Layer 4 of a small transformer language model trained on English Wikipedia (16 layers, counted from 0, width 128).
A neuron's activation on a vector x is SiLU(gate . x) times (in . x), where the dot is the dot product.

Input weights of the MLP neurons that the questions are about. A number n stands for (n - 128) times 0.002.
n0 gate: 58, 88, 118, 108, 127, 138, 159, 146, 147, 91, 100, 94, 83, 132, 115, 126, 74, 164, 186, 137, 117, 130, 137, 155, 177, 129, 152, 98, 133, 137, 161, 120, 178, 162, 142, 156, 150, 57, 124, 129, 152, 148, 149, 133, 154, 94, 140, 90, 147, 75, 117, 149, 128, 116, 109, 155, 132, 92, 139, 129, 93, 119, 134, 135, 121, 84, 98, 94, 141, 159, 154, 127, 181, 121, 77, 155, 98, 106, 137, 117, 125, 127, 75, 170, 103, 160, 94, 127, 89, 137, 187, 164, 130, 139, 83, 140, 192, 125, 105, 107, 170, 164, 155, 152, 122, 110, 140, 143, 59, 201, 145, 111, 95, 149, 148, 114, 103, 146, 169, 105, 81, 94, 118, 118, 62, 133, 57, 126
n18 gate: 163, 146, 148, 120, 130, 109, 108, 77, 149, 79, 142, 179, 127, 159, 154, 189, 139, 96, 148, 175, 87, 83, 158, 133, 180, 106, 70, 154, 112, 133, 115, 152, 125, 138, 124, 140, 125, 128, 159, 215, 107, 215, 235, 155, 119, 169, 103, 101, 116, 106, 134, 188, 131, 84, 162, 129, 127, 120, 115, 145, 82, 140, 90, 114, 102, 177, 132, 127, 147, 110, 66, 135, 164, 186, 132, 111, 126, 91, 184, 94, 83, 143, 106, 122, 154, 166, 71, 110, 126, 141, 169, 134, 177, 189, 120, 106, 180, 153, 74, 164, 177, 122, 68, 101, 95, 88, 167, 82, 112, 154, 166, 148, 143, 143, 131, 149, 149, 113, 128, 156, 124, 131, 87, 165, 153, 103, 127, 151
n39 gate: 133, 106, 125, 85, 126, 123, 121, 138, 192, 91, 164, 94, 146, 95, 138, 176, 132, 145, 123, 97, 171, 159, 83, 74, 105, 161, 147, 91, 87, 64, 133, 140, 87, 125, 192, 107, 109, 193, 121, 68, 63, 97, 143, 208, 119, 130, 94, 74, 113, 134, 173, 129, 136, 136, 119, 108, 178, 121, 171, 60, 113, 144, 136, 87, 183, 139, 141, 204, 89, 121, 93, 117, 137, 146, 172, 137, 120, 133, 166, 113, 141, 115, 165, 126, 148, 163, 95, 83, 139, 166, 168, 130, 164, 142, 114, 103, 174, 149, 140, 64, 134, 154, 96, 115, 172, 87, 123, 118, 82, 88, 142, 65, 140, 118, 79, 111, 146, 74, 130, 153, 139, 120, 73, 143, 102, 78, 155, 112
n126 gate: 162, 80, 120, 84, 160, 144, 69, 63, 208, 169, 140, 75, 120, 95, 119, 166, 127, 152, 127, 78, 106, 115, 151, 119, 72, 146, 56, 155, 181, 31, 162, 109, 62, 110, 210, 151, 149, 193, 124, 124, 204, 123, 84, 161, 134, 148, 134, 156, 95, 159, 173, 165, 116, 69, 207, 80, 53, 127, 179, 104, 68, 88, 113, 133, 135, 175, 109, 166, 120, 78, 70, 172, 156, 163, 236, 136, 134, 161, 152, 115, 98, 143, 153, 83, 145, 113, 152, 158, 106, 242, 229, 200, 135, 120, 123, 153, 176, 151, 132, 158, 97, 195, 103, 62, 141, 131, 102, 126, 198, 229, 182, 136, 102, 128, 118, 49, 96, 155, 76, 173, 124, 145, 42, 172, 81, 116, 121, 104
n245 gate: 168, 181, 157, 138, 147, 113, 143, 46, 126, 139, 177, 77, 116, 87, 134, 151, 128, 137, 85, 189, 132, 73, 43, 138, 130, 164, 178, 215, 137, 139, 10, 113, 121, 153, 76, 103, 132, 109, 139, 97, 75, 139, 107, 106, 115, 93, 161, 135, 122, 54, 109, 118, 184, 99, 135, 137, 90, 94, 129, 124, 91, 133, 132, 126, 138, 171, 122, 103, 110, 97, 180, 104, 153, 165, 56, 118, 138, 151, 55, 134, 88, 105, 136, 141, 79, 153, 129, 126, 165, 146, 138, 183, 168, 161, 85, 61, 100, 85, 67, 77, 51, 106, 88, 132, 157, 79, 128, 149, 128, 96, 115, 152, 74, 93, 173, 91, 137, 131, 173, 149, 89, 187, 153, 115, 83, 150, 106, 141
n268 gate: 155, 63, 139, 160, 105, 142, 109, 141, 133, 118, 116, 71, 122, 101, 112, 156, 200, 121, 93, 155, 111, 197, 91, 142, 112, 158, 107, 102, 93, 151, 66, 120, 117, 139, 138, 102, 158, 160, 137, 97, 141, 131, 96, 78, 139, 150, 122, 77, 106, 175, 150, 125, 129, 148, 137, 146, 67, 160, 64, 107, 109, 115, 140, 154, 138, 113, 134, 181, 131, 120, 138, 174, 124, 154, 138, 158, 138, 164, 93, 183, 173, 120, 109, 148, 98, 157, 134, 218, 202, 167, 181, 113, 137, 89, 98, 97, 107, 108, 82, 93, 185, 125, 114, 119, 186, 168, 115, 100, 171, 67, 116, 127, 124, 121, 152, 178, 89, 153, 132, 117, 166, 99, 144, 94, 113, 166, 150, 136
n0 in: 116, 162, 74, 128, 74, 110, 64, 158, 160, 138, 93, 101, 168, 142, 162, 116, 136, 130, 134, 138, 104, 134, 139, 116, 150, 87, 163, 118, 148, 210, 170, 128, 128, 149, 81, 122, 158, 153, 137, 148, 180, 135, 148, 113, 141, 110, 131, 103, 96, 147, 181, 140, 93, 112, 98, 102, 65, 109, 84, 145, 109, 147, 125, 108, 99, 113, 153, 99, 114, 115, 141, 114, 117, 121, 84, 94, 103, 97, 99, 108, 114, 120, 97, 150, 91, 173, 169, 114, 150, 45, 124, 116, 127, 130, 155, 171, 159, 120, 94, 151, 136, 146, 144, 149, 149, 168, 113, 153, 116, 120, 113, 136, 113, 135, 113, 166, 138, 149, 145, 156, 156, 178, 143, 120, 131, 143, 77, 99
n18 in: 136, 144, 107, 100, 115, 95, 160, 214, 80, 148, 158, 113, 76, 156, 139, 143, 176, 132, 145, 134, 139, 147, 164, 135, 155, 108, 136, 90, 97, 56, 120, 65, 185, 154, 165, 130, 60, 176, 139, 165, 142, 112, 136, 121, 132, 110, 65, 115, 138, 134, 92, 65, 141, 112, 157, 164, 155, 134, 92, 143, 145, 130, 84, 150, 78, 66, 79, 95, 143, 148, 140, 129, 126, 93, 114, 188, 94, 158, 88, 99, 136, 119, 68, 137, 68, 106, 178, 166, 113, 126, 149, 94, 109, 101, 92, 106, 143, 125, 148, 107, 153, 114, 190, 111, 107, 73, 156, 127, 101, 114, 142, 103, 121, 155, 110, 108, 182, 132, 118, 132, 112, 64, 138, 120, 136, 149, 120, 157
n39 in: 94, 119, 96, 114, 185, 159, 108, 146, 217, 95, 182, 120, 180, 103, 129, 109, 193, 98, 109, 126, 126, 140, 90, 123, 156, 76, 127, 127, 65, 50, 163, 165, 86, 76, 116, 106, 126, 107, 96, 122, 108, 130, 140, 166, 70, 137, 137, 133, 140, 79, 75, 139, 119, 106, 118, 134, 172, 142, 102, 120, 73, 155, 146, 129, 138, 184, 117, 158, 175, 69, 124, 154, 119, 120, 74, 106, 77, 114, 152, 173, 75, 150, 137, 126, 127, 158, 105, 94, 99, 158, 64, 170, 99, 136, 130, 163, 149, 88, 171, 174, 144, 109, 93, 182, 173, 136, 89, 96, 126, 131, 57, 102, 100, 175, 84, 126, 120, 99, 111, 122, 150, 112, 130, 124, 142, 121, 111, 114
n126 in: 145, 105, 127, 92, 159, 170, 66, 91, 175, 176, 120, 103, 86, 110, 148, 109, 91, 148, 52, 124, 134, 173, 56, 160, 111, 150, 31, 67, 93, 179, 127, 186, 131, 119, 127, 128, 165, 179, 111, 103, 181, 61, 134, 191, 165, 101, 87, 104, 100, 86, 189, 141, 95, 120, 159, 88, 103, 146, 211, 136, 85, 107, 139, 104, 232, 110, 123, 173, 88, 114, 84, 120, 229, 119, 188, 148, 148, 170, 166, 85, 92, 118, 168, 165, 135, 199, 215, 101, 96, 100, 180, 168, 136, 148, 129, 204, 137, 121, 82, 166, 83, 137, 121, 94, 155, 30, 117, 150, 176, 193, 162, 136, 100, 83, 109, 97, 73, 120, 92, 183, 178, 164, 98, 136, 99, 222, 50, 153
n245 in: 176, 197, 141, 169, 184, 119, 175, 104, 149, 205, 148, 91, 162, 127, 120, 91, 158, 122, 82, 169, 151, 108, 106, 147, 188, 117, 135, 149, 173, 115, 80, 137, 146, 153, 204, 178, 166, 148, 138, 150, 71, 132, 165, 147, 119, 119, 139, 198, 153, 89, 80, 129, 140, 128, 163, 124, 70, 152, 190, 132, 148, 149, 116, 81, 190, 198, 100, 72, 112, 128, 122, 112, 88, 116, 85, 105, 98, 152, 127, 155, 90, 171, 158, 189, 94, 140, 137, 149, 197, 188, 208, 169, 120, 180, 95, 96, 81, 171, 46, 114, 91, 133, 130, 120, 153, 172, 131, 159, 121, 57, 125, 163, 126, 108, 163, 109, 127, 142, 176, 134, 116, 172, 161, 132, 89, 116, 100, 146
n268 in: 142, 142, 140, 152, 162, 160, 118, 135, 160, 211, 101, 124, 145, 90, 140, 135, 133, 157, 93, 132, 129, 131, 105, 135, 130, 129, 145, 145, 148, 131, 93, 187, 111, 90, 187, 134, 107, 166, 134, 149, 165, 107, 90, 171, 103, 115, 82, 150, 117, 157, 110, 149, 80, 72, 146, 121, 137, 158, 115, 127, 91, 134, 146, 117, 154, 166, 110, 65, 148, 140, 204, 147, 170, 144, 141, 97, 87, 104, 111, 150, 135, 111, 117, 177, 123, 116, 151, 175, 165, 118, 188, 67, 167, 68, 137, 112, 94, 139, 181, 87, 142, 151, 105, 145, 134, 173, 144, 121, 75, 134, 114, 110, 123, 158, 144, 169, 76, 207, 127, 140, 86, 155, 140, 88, 177, 110, 123, 110

Each question shows a token from some text and the vector x that enters the MLP there. A number n stands for (n - 128) times 0.025.

"reg": 135, 136, 126, 114, 164, 105, 138, 126, 141, 114, 144, 115, 154, 123, 113, 133, 161, 110, 117, 117, 105, 121, 121, 109, 154, 126, 127, 177, 126, 90, 134, 137, 119, 154, 151, 150, 127, 117, 126, 127, 158, 130, 127, 96, 139, 133, 134, 144, 123, 147, 147, 170, 124, 146, 129, 116, 114, 172, 137, 129, 101, 158, 94, 136, 148, 138, 95, 130, 194, 107, 113, 113, 145, 136, 95, 131, 127, 126, 133, 134, 109, 134, 125, 138, 120, 147, 140, 96, 137, 102, 135, 122, 131, 100, 215, 123, 130, 136, 101, 126, 120, 151, 135, 118, 158, 119, 103, 135, 115, 137, 130, 162, 74, 114, 122, 95, 167, 135, 111, 126, 150, 161, 149, 153, 128, 114, 130, 133
The most active neuron and its activation: n245, at about 0.22

" Sinn": 139, 112, 111, 95, 127, 118, 137, 137, 134, 134, 112, 170, 118, 135, 102, 135, 139, 138, 129, 147, 133, 118, 134, 225, 107, 152, 135, 151, 143, 115, 98, 127, 138, 114, 118, 153, 134, 132, 138, 147, 137, 110, 134, 186, 139, 126, 115, 116, 151, 97, 117, 135, 117, 134, 119, 116, 128, 121, 126, 162, 105, 137, 103, 114, 129, 127, 140, 129, 156, 112, 139, 136, 140, 138, 117, 122, 129, 116, 139, 144, 103, 126, 103, 110, 143, 125, 141, 176, 138, 148, 114, 105, 127, 112, 160, 122, 102, 123, 126, 100, 146, 93, 160, 101, 112, 107, 162, 120, 142, 197, 133, 129, 134, 118, 137, 185, 116, 140, 124, 130, 140, 76, 139, 133, 135, 143, 111, 130
Which neuron lights up most? n18

" was": 114, 126, 147, 102, 197, 95, 143, 104, 133, 103, 133, 129, 133, 138, 105, 125, 133, 115, 123, 113, 126, 129, 122, 87, 109, 116, 110, 115, 126, 159, 112, 127, 137, 131, 122, 118, 121, 121, 109, 141, 114, 106, 134, 145, 120, 123, 139, 150, 175, 157, 129, 108, 124, 145, 111, 115, 149, 139, 125, 145, 152, 145, 130, 121, 114, 122, 130, 122, 158, 114, 174, 181, 118, 135, 134, 150, 138, 117, 124, 145, 117, 137, 129, 116, 121, 144, 162, 143, 105, 141, 129, 112, 130, 106, 92, 108, 140, 121, 140, 134, 136, 170, 134, 126, 136, 138, 133, 157, 109, 168, 131, 131, 117, 145, 126, 111, 110, 132, 134, 109, 143, 111, 132, 135, 131, 120, 160, 78
Which neuron lights up most? n245

"pan": 151, 132, 151, 126, 120, 84, 124, 124, 144, 119, 150, 144, 112, 119, 66, 136, 150, 122, 161, 188, 125, 126, 117, 132, 141, 126, 109, 135, 105, 130, 125, 115, 132, 117, 141, 146, 103, 133, 127, 125, 141, 127, 106, 98, 106, 135, 126, 121, 105, 129, 119, 128, 138, 94, 137, 126, 99, 160, 112, 137, 144, 127, 99, 132, 100, 93, 109, 131, 161, 105, 109, 132, 159, 96, 114, 122, 129, 116, 134, 130, 127, 115, 115, 146, 119, 143, 159, 110, 139, 159, 163, 124, 129, 99, 183, 109, 126, 123, 129, 133, 137, 158, 167, 134, 127, 133, 129, 121, 135, 111, 127, 132, 145, 128, 129, 142, 150, 135, 177, 135, 132, 119, 126, 128, 122, 126, 139, 103
The most active neuron and its activation: n18, at about 0.15

"1": 123, 121, 143, 120, 123, 129, 126, 117, 134, 107, 123, 133, 165, 129, 99, 116, 167, 125, 97, 128, 126, 144, 122, 156, 137, 128, 134, 129, 116, 143, 122, 142, 109, 109, 132, 127, 136, 124, 138, 129, 127, 153, 129, 116, 141, 123, 153, 115, 106, 128, 114, 149, 160, 146, 119, 122, 144, 122, 122, 150, 133, 123, 125, 146, 119, 121, 143, 128, 163, 143, 119, 165, 102, 127, 156, 115, 131, 142, 122, 130, 120, 136, 130, 111, 143, 136, 117, 183, 119, 107, 114, 139, 121, 116, 121, 127, 97, 106, 105, 136, 142, 159, 152, 130, 127, 145, 116, 105, 160, 95, 133, 127, 136, 123, 137, 110, 138, 112, 124, 131, 127, 108, 126, 100, 135, 146, 129, 126
Which neuron lights up most? n126

" employ": 108, 120, 169, 110, 120, 117, 148, 175, 97, 142, 117, 157, 103, 116, 115, 125, 128, 127, 84, 118, 117, 123, 126, 164, 127, 130, 128, 122, 133, 126, 135, 126, 138, 122, 128, 119, 128, 130, 131, 151, 106, 154, 156, 152, 120, 123, 130, 175, 129, 164, 104, 151, 145, 149, 125, 129, 136, 117, 138, 146, 112, 120, 68, 105, 141, 134, 153, 126, 197, 101, 174, 134, 212, 111, 100, 128, 93, 111, 123, 134, 142, 137, 118, 124, 130, 127, 158, 125, 143, 146, 129, 110, 132, 175, 88, 81, 138, 118, 128, 127, 138, 126, 149, 134, 130, 117, 90, 151, 122, 144, 123, 137, 123, 134, 126, 155, 100, 170, 128, 135, 119, 103, 124, 120, 128, 112, 103, 76
Which three neurons fire most, strongest first? n18, n126, n245

"d": 120, 135, 120, 135, 123, 125, 126, 123, 131, 121, 131, 128, 134, 122, 91, 132, 151, 96, 139, 90, 135, 133, 162, 103, 148, 111, 135, 111, 129, 108, 154, 144, 101, 125, 126, 156, 107, 101, 123, 159, 138, 111, 135, 135, 137, 145, 128, 157, 125, 158, 141, 111, 92, 113, 138, 104, 125, 139, 96, 121, 141, 148, 131, 150, 125, 146, 147, 155, 138, 117, 142, 155, 147, 134, 114, 127, 153, 135, 123, 149, 147, 108, 160, 139, 158, 150, 130, 161, 141, 132, 131, 112, 137, 133, 171, 112, 101, 126, 118, 116, 149, 131, 170, 143, 108, 138, 136, 112, 132, 116, 127, 176, 119, 140, 128, 110, 125, 136, 111, 122, 147, 131, 134, 109, 130, 101, 122, 154
Which three neurons fire most, strongest first? n268, n245, n18

" F": 137, 122, 115, 130, 108, 99, 153, 155, 123, 99, 86, 166, 123, 129, 125, 126, 137, 129, 130, 142, 127, 130, 132, 146, 149, 131, 138, 119, 163, 123, 130, 146, 116, 136, 104, 132, 122, 165, 131, 122, 127, 120, 133, 172, 132, 133, 108, 163, 125, 125, 146, 138, 137, 145, 127, 135, 132, 115, 91, 118, 122, 147, 145, 154, 105, 130, 144, 129, 130, 132, 106, 118, 111, 96, 96, 119, 125, 126, 135, 115, 97, 119, 126, 143, 135, 157, 134, 114, 103, 150, 127, 97, 125, 104, 153, 141, 139, 109, 126, 114, 135, 104, 177, 104, 114, 128, 78, 139, 114, 134, 152, 119, 111, 120, 143, 98, 106, 120, 117, 119, 147, 121, 133, 121, 130, 99, 122, 130
Which neuron lights up most? n245

" human": 134, 123, 157, 135, 130, 137, 147, 83, 102, 128, 119, 163, 136, 117, 122, 136, 147, 109, 125, 149, 145, 137, 119, 149, 157, 116, 139, 112, 155, 133, 122, 116, 153, 132, 108, 137, 142, 120, 126, 91, 131, 144, 152, 148, 124, 127, 118, 156, 118, 137, 99, 129, 130, 117, 172, 119, 143, 112, 116, 129, 129, 157, 90, 121, 147, 118, 127, 112, 159, 116, 130, 114, 126, 111, 148, 138, 158, 123, 127, 79, 122, 106, 125, 115, 134, 115, 145, 130, 146, 174, 150, 120, 130, 128, 149, 94, 159, 116, 108, 136, 134, 129, 171, 149, 112, 117, 131, 140, 111, 128, 134, 124, 151, 139, 142, 154, 146, 145, 181, 127, 112, 114, 122, 141, 121, 146, 131, 129
Which three neurons fire most, strongest first? n18, n245, n39

" Val": 111, 139, 125, 130, 158, 83, 135, 126, 139, 128, 124, 163, 114, 138, 140, 134, 133, 124, 75, 158, 132, 121, 130, 145, 162, 117, 128, 135, 140, 132, 118, 131, 100, 134, 126, 156, 122, 123, 126, 98, 131, 136, 128, 159, 168, 181, 112, 149, 135, 101, 134, 133, 103, 171, 114, 128, 123, 129, 114, 141, 130, 169, 103, 179, 130, 143, 125, 136, 146, 132, 105, 157, 124, 108, 152, 127, 123, 120, 137, 114, 109, 118, 89, 102, 129, 123, 112, 140, 101, 160, 139, 116, 127, 87, 108, 151, 144, 141, 128, 123, 133, 103, 169, 95, 132, 108, 154, 139, 93, 131, 122, 155, 125, 129, 131, 148, 159, 112, 140, 130, 148, 126, 127, 131, 121, 125, 93, 121
Which neuron lights up most? n18

"io": 117, 103, 95, 135, 163, 106, 122, 145, 151, 120, 149, 109, 142, 132, 109, 136, 133, 127, 110, 124, 134, 135, 142, 93, 136, 128, 134, 137, 158, 141, 117, 120, 116, 142, 117, 156, 146, 127, 134, 147, 129, 115, 135, 113, 154, 150, 121, 122, 117, 161, 112, 105, 130, 111, 134, 115, 148, 135, 151, 110, 93, 183, 112, 154, 137, 109, 120, 142, 141, 138, 134, 177, 87, 116, 137, 128, 118, 137, 116, 123, 117, 138, 125, 149, 102, 128, 107, 118, 130, 91, 182, 154, 128, 148, 128, 93, 114, 123, 110, 132, 121, 120, 170, 158, 126, 140, 100, 134, 126, 142, 108, 138, 123, 120, 121, 157, 138, 141, 96, 135, 113, 133, 128, 130, 125, 157, 154, 126
Which neuron lights up most? n268

"C": 103, 126, 153, 135, 105, 137, 161, 128, 143, 118, 106, 143, 129, 131, 113, 130, 134, 126, 143, 118, 138, 150, 137, 151, 146, 111, 144, 120, 153, 89, 120, 143, 105, 133, 126, 136, 107, 139, 141, 135, 124, 156, 150, 135, 122, 144, 111, 150, 155, 125, 142, 154, 127, 131, 160, 124, 143, 150, 122, 117, 145, 116, 133, 174, 136, 124, 133, 131, 169, 129, 110, 164, 74, 98, 134, 115, 92, 129, 139, 122, 121, 123, 90, 135, 111, 147, 142, 123, 114, 108, 145, 112, 129, 141, 163, 106, 116, 127, 129, 117, 101, 137, 173, 131, 156, 137, 168, 148, 120, 130, 135, 137, 113, 113, 124, 116, 114, 127, 142, 137, 132, 146, 113, 139, 127, 91, 108, 136
Which neuron lights up most? n18

" the": 128, 132, 113, 127, 113, 115, 129, 133, 126, 149, 134, 125, 127, 123, 121, 128, 115, 131, 95, 137, 138, 133, 122, 150, 113, 137, 122, 135, 123, 126, 125, 129, 131, 144, 112, 184, 128, 123, 120, 120, 118, 158, 136, 138, 103, 112, 154, 143, 126, 119, 121, 116, 121, 150, 163, 117, 181, 127, 123, 132, 139, 133, 137, 129, 114, 141, 139, 127, 145, 137, 112, 169, 129, 142, 112, 153, 109, 115, 126, 135, 146, 114, 125, 134, 146, 129, 118, 105, 112, 110, 126, 153, 129, 130, 134, 138, 120, 118, 127, 116, 123, 131, 187, 113, 125, 139, 161, 149, 140, 94, 123, 109, 120, 151, 143, 118, 137, 118, 133, 129, 118, 136, 128, 137, 132, 117, 126, 128
The two highest activations, in order: n126, n268

"gar": 129, 126, 157, 144, 122, 114, 128, 145, 147, 103, 119, 108, 123, 139, 72, 134, 134, 137, 148, 152, 133, 115, 129, 121, 113, 134, 145, 127, 126, 112, 105, 143, 133, 117, 139, 128, 110, 96, 116, 130, 131, 133, 122, 119, 131, 114, 136, 154, 121, 162, 139, 139, 140, 145, 103, 97, 122, 166, 131, 146, 115, 129, 127, 164, 135, 145, 145, 131, 179, 123, 113, 155, 194, 136, 120, 120, 125, 123, 126, 113, 105, 121, 126, 115, 120, 129, 117, 164, 127, 96, 145, 91, 133, 135, 101, 115, 110, 134, 117, 126, 137, 177, 161, 138, 128, 145, 126, 127, 106, 109, 96, 129, 121, 91, 138, 113, 148, 123, 143, 129, 137, 130, 155, 163, 129, 152, 110, 145
The most active neuron and its activation: n268, at about 0.084

".": 131, 113, 132, 128, 111, 136, 100, 147, 140, 116, 111, 171, 124, 123, 111, 118, 120, 124, 128, 122, 116, 114, 118, 165, 132, 135, 116, 107, 122, 123, 121, 108, 105, 125, 127, 152, 122, 126, 130, 138, 123, 127, 139, 115, 184, 121, 125, 148, 141, 141, 155, 122, 136, 140, 117, 120, 107, 148, 117, 124, 110, 149, 150, 97, 136, 152, 117, 104, 123, 107, 137, 186, 145, 140, 126, 136, 151, 134, 138, 132, 120, 135, 152, 132, 114, 148, 93, 110, 136, 133, 134, 137, 124, 113, 131, 158, 119, 120, 127, 119, 159, 169, 145, 159, 134, 144, 133, 177, 114, 130, 121, 158, 120, 138, 120, 140, 115, 113, 132, 132, 114, 136, 113, 146, 128, 127, 127, 138
The two highest activations, in order: n0, n126

"ose": 128, 123, 124, 108, 140, 124, 113, 117, 124, 130, 95, 128, 149, 130, 109, 138, 139, 139, 135, 139, 130, 133, 139, 141, 126, 147, 118, 79, 137, 121, 142, 125, 139, 127, 149, 152, 135, 119, 133, 117, 116, 116, 130, 103, 89, 130, 129, 105, 149, 156, 109, 103, 124, 134, 143, 126, 98, 128, 138, 136, 121, 151, 104, 102, 142, 148, 122, 134, 134, 140, 136, 114, 120, 138, 124, 127, 97, 138, 113, 157, 103, 131, 114, 160, 110, 120, 160, 135, 145, 118, 156, 143, 132, 132, 143, 78, 116, 108, 123, 137, 113, 206, 177, 124, 127, 130, 128, 138, 122, 101, 121, 118, 106, 115, 138, 155, 105, 159, 145, 143, 133, 122, 142, 124, 126, 130, 143, 148
The most active neuron and its activation: n268, at about 0.3

" Pa": 128, 120, 110, 150, 139, 116, 177, 138, 138, 121, 106, 175, 109, 133, 134, 133, 116, 121, 98, 144, 137, 122, 146, 177, 93, 109, 125, 127, 100, 127, 101, 112, 125, 127, 140, 150, 118, 139, 133, 147, 129, 118, 142, 127, 133, 178, 119, 140, 142, 136, 110, 113, 126, 145, 105, 128, 146, 112, 143, 175, 123, 159, 140, 149, 133, 112, 144, 136, 122, 102, 89, 148, 67, 103, 149, 119, 150, 124, 135, 132, 108, 143, 123, 151, 130, 118, 118, 101, 111, 136, 152, 139, 122, 92, 106, 137, 126, 110, 134, 135, 122, 114, 172, 132, 140, 116, 114, 130, 132, 119, 118, 125, 138, 123, 132, 118, 144, 131, 133, 130, 139, 113, 134, 151, 134, 154, 141, 132
Which three neurons fire most, strongest first? n0, n268, n126

",": 143, 130, 140, 126, 152, 156, 141, 143, 126, 126, 113, 126, 151, 143, 124, 122, 134, 124, 131, 131, 128, 132, 120, 145, 127, 129, 142, 101, 130, 125, 131, 123, 114, 126, 190, 124, 141, 140, 126, 136, 113, 101, 120, 130, 132, 134, 125, 147, 118, 151, 138, 121, 122, 115, 101, 123, 158, 141, 123, 145, 91, 152, 135, 107, 110, 129, 129, 132, 141, 114, 99, 183, 134, 126, 135, 146, 124, 145, 140, 105, 111, 125, 137, 119, 123, 142, 118, 73, 113, 168, 132, 134, 133, 148, 162, 136, 120, 130, 155, 129, 118, 148, 153, 141, 126, 131, 116, 178, 138, 149, 134, 136, 64, 131, 153, 132, 126, 114, 148, 127, 106, 128, 122, 131, 125, 142, 95, 108
Which neuron lights up most? n126

" Féin": 115, 114, 141, 114, 114, 148, 122, 96, 134, 133, 123, 123, 179, 123, 112, 132, 118, 120, 121, 131, 146, 145, 118, 130, 122, 145, 127, 110, 136, 139, 118, 128, 124, 126, 117, 113, 114, 155, 130, 162, 140, 132, 121, 132, 137, 176, 116, 161, 150, 122, 121, 122, 137, 115, 81, 130, 125, 155, 121, 146, 133, 138, 79, 117, 116, 139, 118, 108, 176, 132, 147, 169, 95, 115, 109, 116, 130, 115, 123, 144, 106, 92, 127, 120, 129, 120, 114, 145, 127, 88, 113, 105, 129, 149, 147, 123, 164, 104, 126, 131, 111, 157, 181, 130, 141, 139, 123, 152, 108, 119, 133, 95, 105, 124, 142, 137, 130, 178, 142, 131, 124, 148, 112, 132, 124, 110, 138, 118
The most active neuron and its activation: n126, at about 0.12

" rival": 135, 105, 124, 130, 125, 126, 109, 114, 120, 132, 120, 139, 138, 123, 118, 134, 88, 126, 92, 142, 156, 117, 136, 157, 132, 131, 140, 109, 129, 139, 135, 133, 145, 135, 127, 129, 147, 135, 129, 135, 107, 125, 135, 151, 140, 139, 125, 111, 114, 157, 123, 117, 160, 163, 110, 121, 128, 114, 147, 131, 156, 107, 155, 117, 115, 114, 126, 118, 153, 154, 153, 137, 158, 115, 144, 130, 115, 128, 141, 119, 148, 117, 121, 118, 121, 146, 138, 158, 130, 134, 134, 85, 136, 140, 144, 118, 110, 103, 113, 141, 132, 118, 187, 125, 97, 117, 81, 148, 111, 122, 128, 135, 131, 118, 135, 148, 145, 181, 115, 123, 135, 133, 141, 148, 126, 109, 119, 83
The most active neuron and its activation: n39, at about 0.12

" |": 129, 116, 119, 123, 136, 135, 129, 128, 131, 170, 130, 125, 114, 112, 93, 125, 131, 133, 117, 117, 126, 130, 119, 145, 106, 120, 111, 115, 128, 128, 126, 130, 123, 135, 138, 131, 134, 135, 122, 128, 125, 125, 130, 132, 136, 135, 138, 134, 124, 135, 142, 126, 132, 128, 133, 96, 125, 127, 131, 141, 99, 129, 137, 128, 136, 135, 125, 135, 119, 118, 110, 166, 129, 131, 137, 157, 127, 155, 134, 114, 115, 124, 132, 123, 141, 133, 151, 151, 112, 159, 129, 119, 126, 114, 133, 134, 132, 124, 121, 124, 142, 136, 152, 121, 143, 119, 124, 178, 139, 151, 156, 134, 120, 127, 127, 132, 101, 156, 116, 135, 137, 141, 128, 120, 125, 132, 126, 147
The most active neuron and its activation: n126, at about 1.9

" McDonald": 113, 138, 116, 130, 112, 148, 124, 138, 159, 121, 123, 132, 153, 120, 120, 130, 118, 106, 117, 139, 127, 134, 128, 110, 104, 176, 147, 98, 132, 128, 127, 117, 130, 129, 106, 132, 122, 136, 126, 110, 111, 122, 131, 125, 136, 134, 116, 148, 162, 131, 117, 148, 145, 122, 138, 126, 130, 135, 147, 82, 124, 132, 79, 118, 132, 163, 128, 127, 173, 122, 153, 178, 114, 94, 139, 115, 123, 143, 132, 123, 130, 120, 123, 108, 135, 104, 134, 104, 121, 177, 111, 112, 129, 161, 132, 134, 123, 104, 99, 130, 101, 208, 181, 105, 133, 123, 95, 148, 126, 115, 117, 119, 136, 128, 125, 146, 125, 163, 130, 122, 143, 96, 149, 117, 124, 119, 156, 118
Which neuron lights up most? n39

"*": 113, 136, 181, 115, 107, 129, 139, 132, 133, 133, 140, 141, 112, 137, 85, 128, 140, 114, 122, 109, 129, 147, 126, 136, 111, 133, 130, 139, 120, 119, 181, 122, 126, 120, 152, 123, 129, 151, 126, 155, 126, 128, 118, 154, 134, 117, 135, 59, 117, 121, 129, 138, 150, 130, 170, 144, 132, 136, 148, 128, 119, 112, 109, 136, 140, 112, 116, 111, 170, 162, 132, 187, 90, 104, 136, 123, 91, 129, 148, 172, 109, 126, 128, 117, 123, 143, 130, 139, 143, 69, 111, 145, 120, 141, 72, 132, 147, 135, 139, 150, 132, 154, 148, 153, 142, 153, 126, 145, 134, 122, 136, 141, 155, 120, 113, 207, 131, 152, 153, 136, 118, 123, 135, 120, 127, 122, 109, 85
Which three neurons fire most, strongest first? n0, n268, n126

"'": 130, 90, 128, 117, 135, 102, 125, 138, 116, 114, 124, 119, 84, 125, 123, 124, 110, 127, 154, 144, 128, 139, 136, 90, 96, 142, 129, 198, 134, 103, 142, 142, 128, 121, 138, 138, 138, 141, 125, 128, 140, 128, 152, 134, 139, 121, 145, 160, 117, 165, 93, 127, 137, 172, 122, 144, 162, 109, 129, 133, 93, 118, 128, 138, 110, 98, 148, 126, 138, 167, 117, 171, 113, 179, 112, 130, 142, 134, 132, 174, 126, 105, 162, 133, 119, 154, 164, 114, 143, 115, 135, 133, 131, 142, 145, 115, 112, 121, 129, 150, 149, 143, 160, 133, 126, 150, 107, 148, 139, 78, 114, 136, 145, 161, 130, 109, 111, 156, 132, 121, 129, 150, 133, 130, 122, 140, 115, 138
The two highest activations, in order: n39, n18

"unk": 131, 123, 139, 116, 132, 132, 116, 122, 94, 120, 125, 139, 126, 134, 77, 131, 138, 122, 112, 176, 125, 125, 133, 134, 129, 159, 104, 143, 158, 131, 144, 153, 123, 121, 161, 143, 129, 133, 124, 135, 149, 96, 133, 94, 145, 137, 112, 100, 130, 146, 162, 136, 92, 140, 149, 142, 133, 147, 120, 140, 135, 120, 99, 122, 149, 126, 142, 129, 142, 117, 133, 124, 174, 106, 90, 125, 154, 122, 134, 158, 114, 115, 94, 138, 117, 125, 140, 141, 125, 97, 138, 110, 138, 118, 159, 103, 148, 126, 124, 132, 145, 208, 170, 146, 122, 149, 153, 144, 107, 104, 124, 120, 124, 99, 134, 136, 122, 134, 122, 135, 137, 148, 122, 123, 127, 110, 135, 101
Which neuron lights up most? n268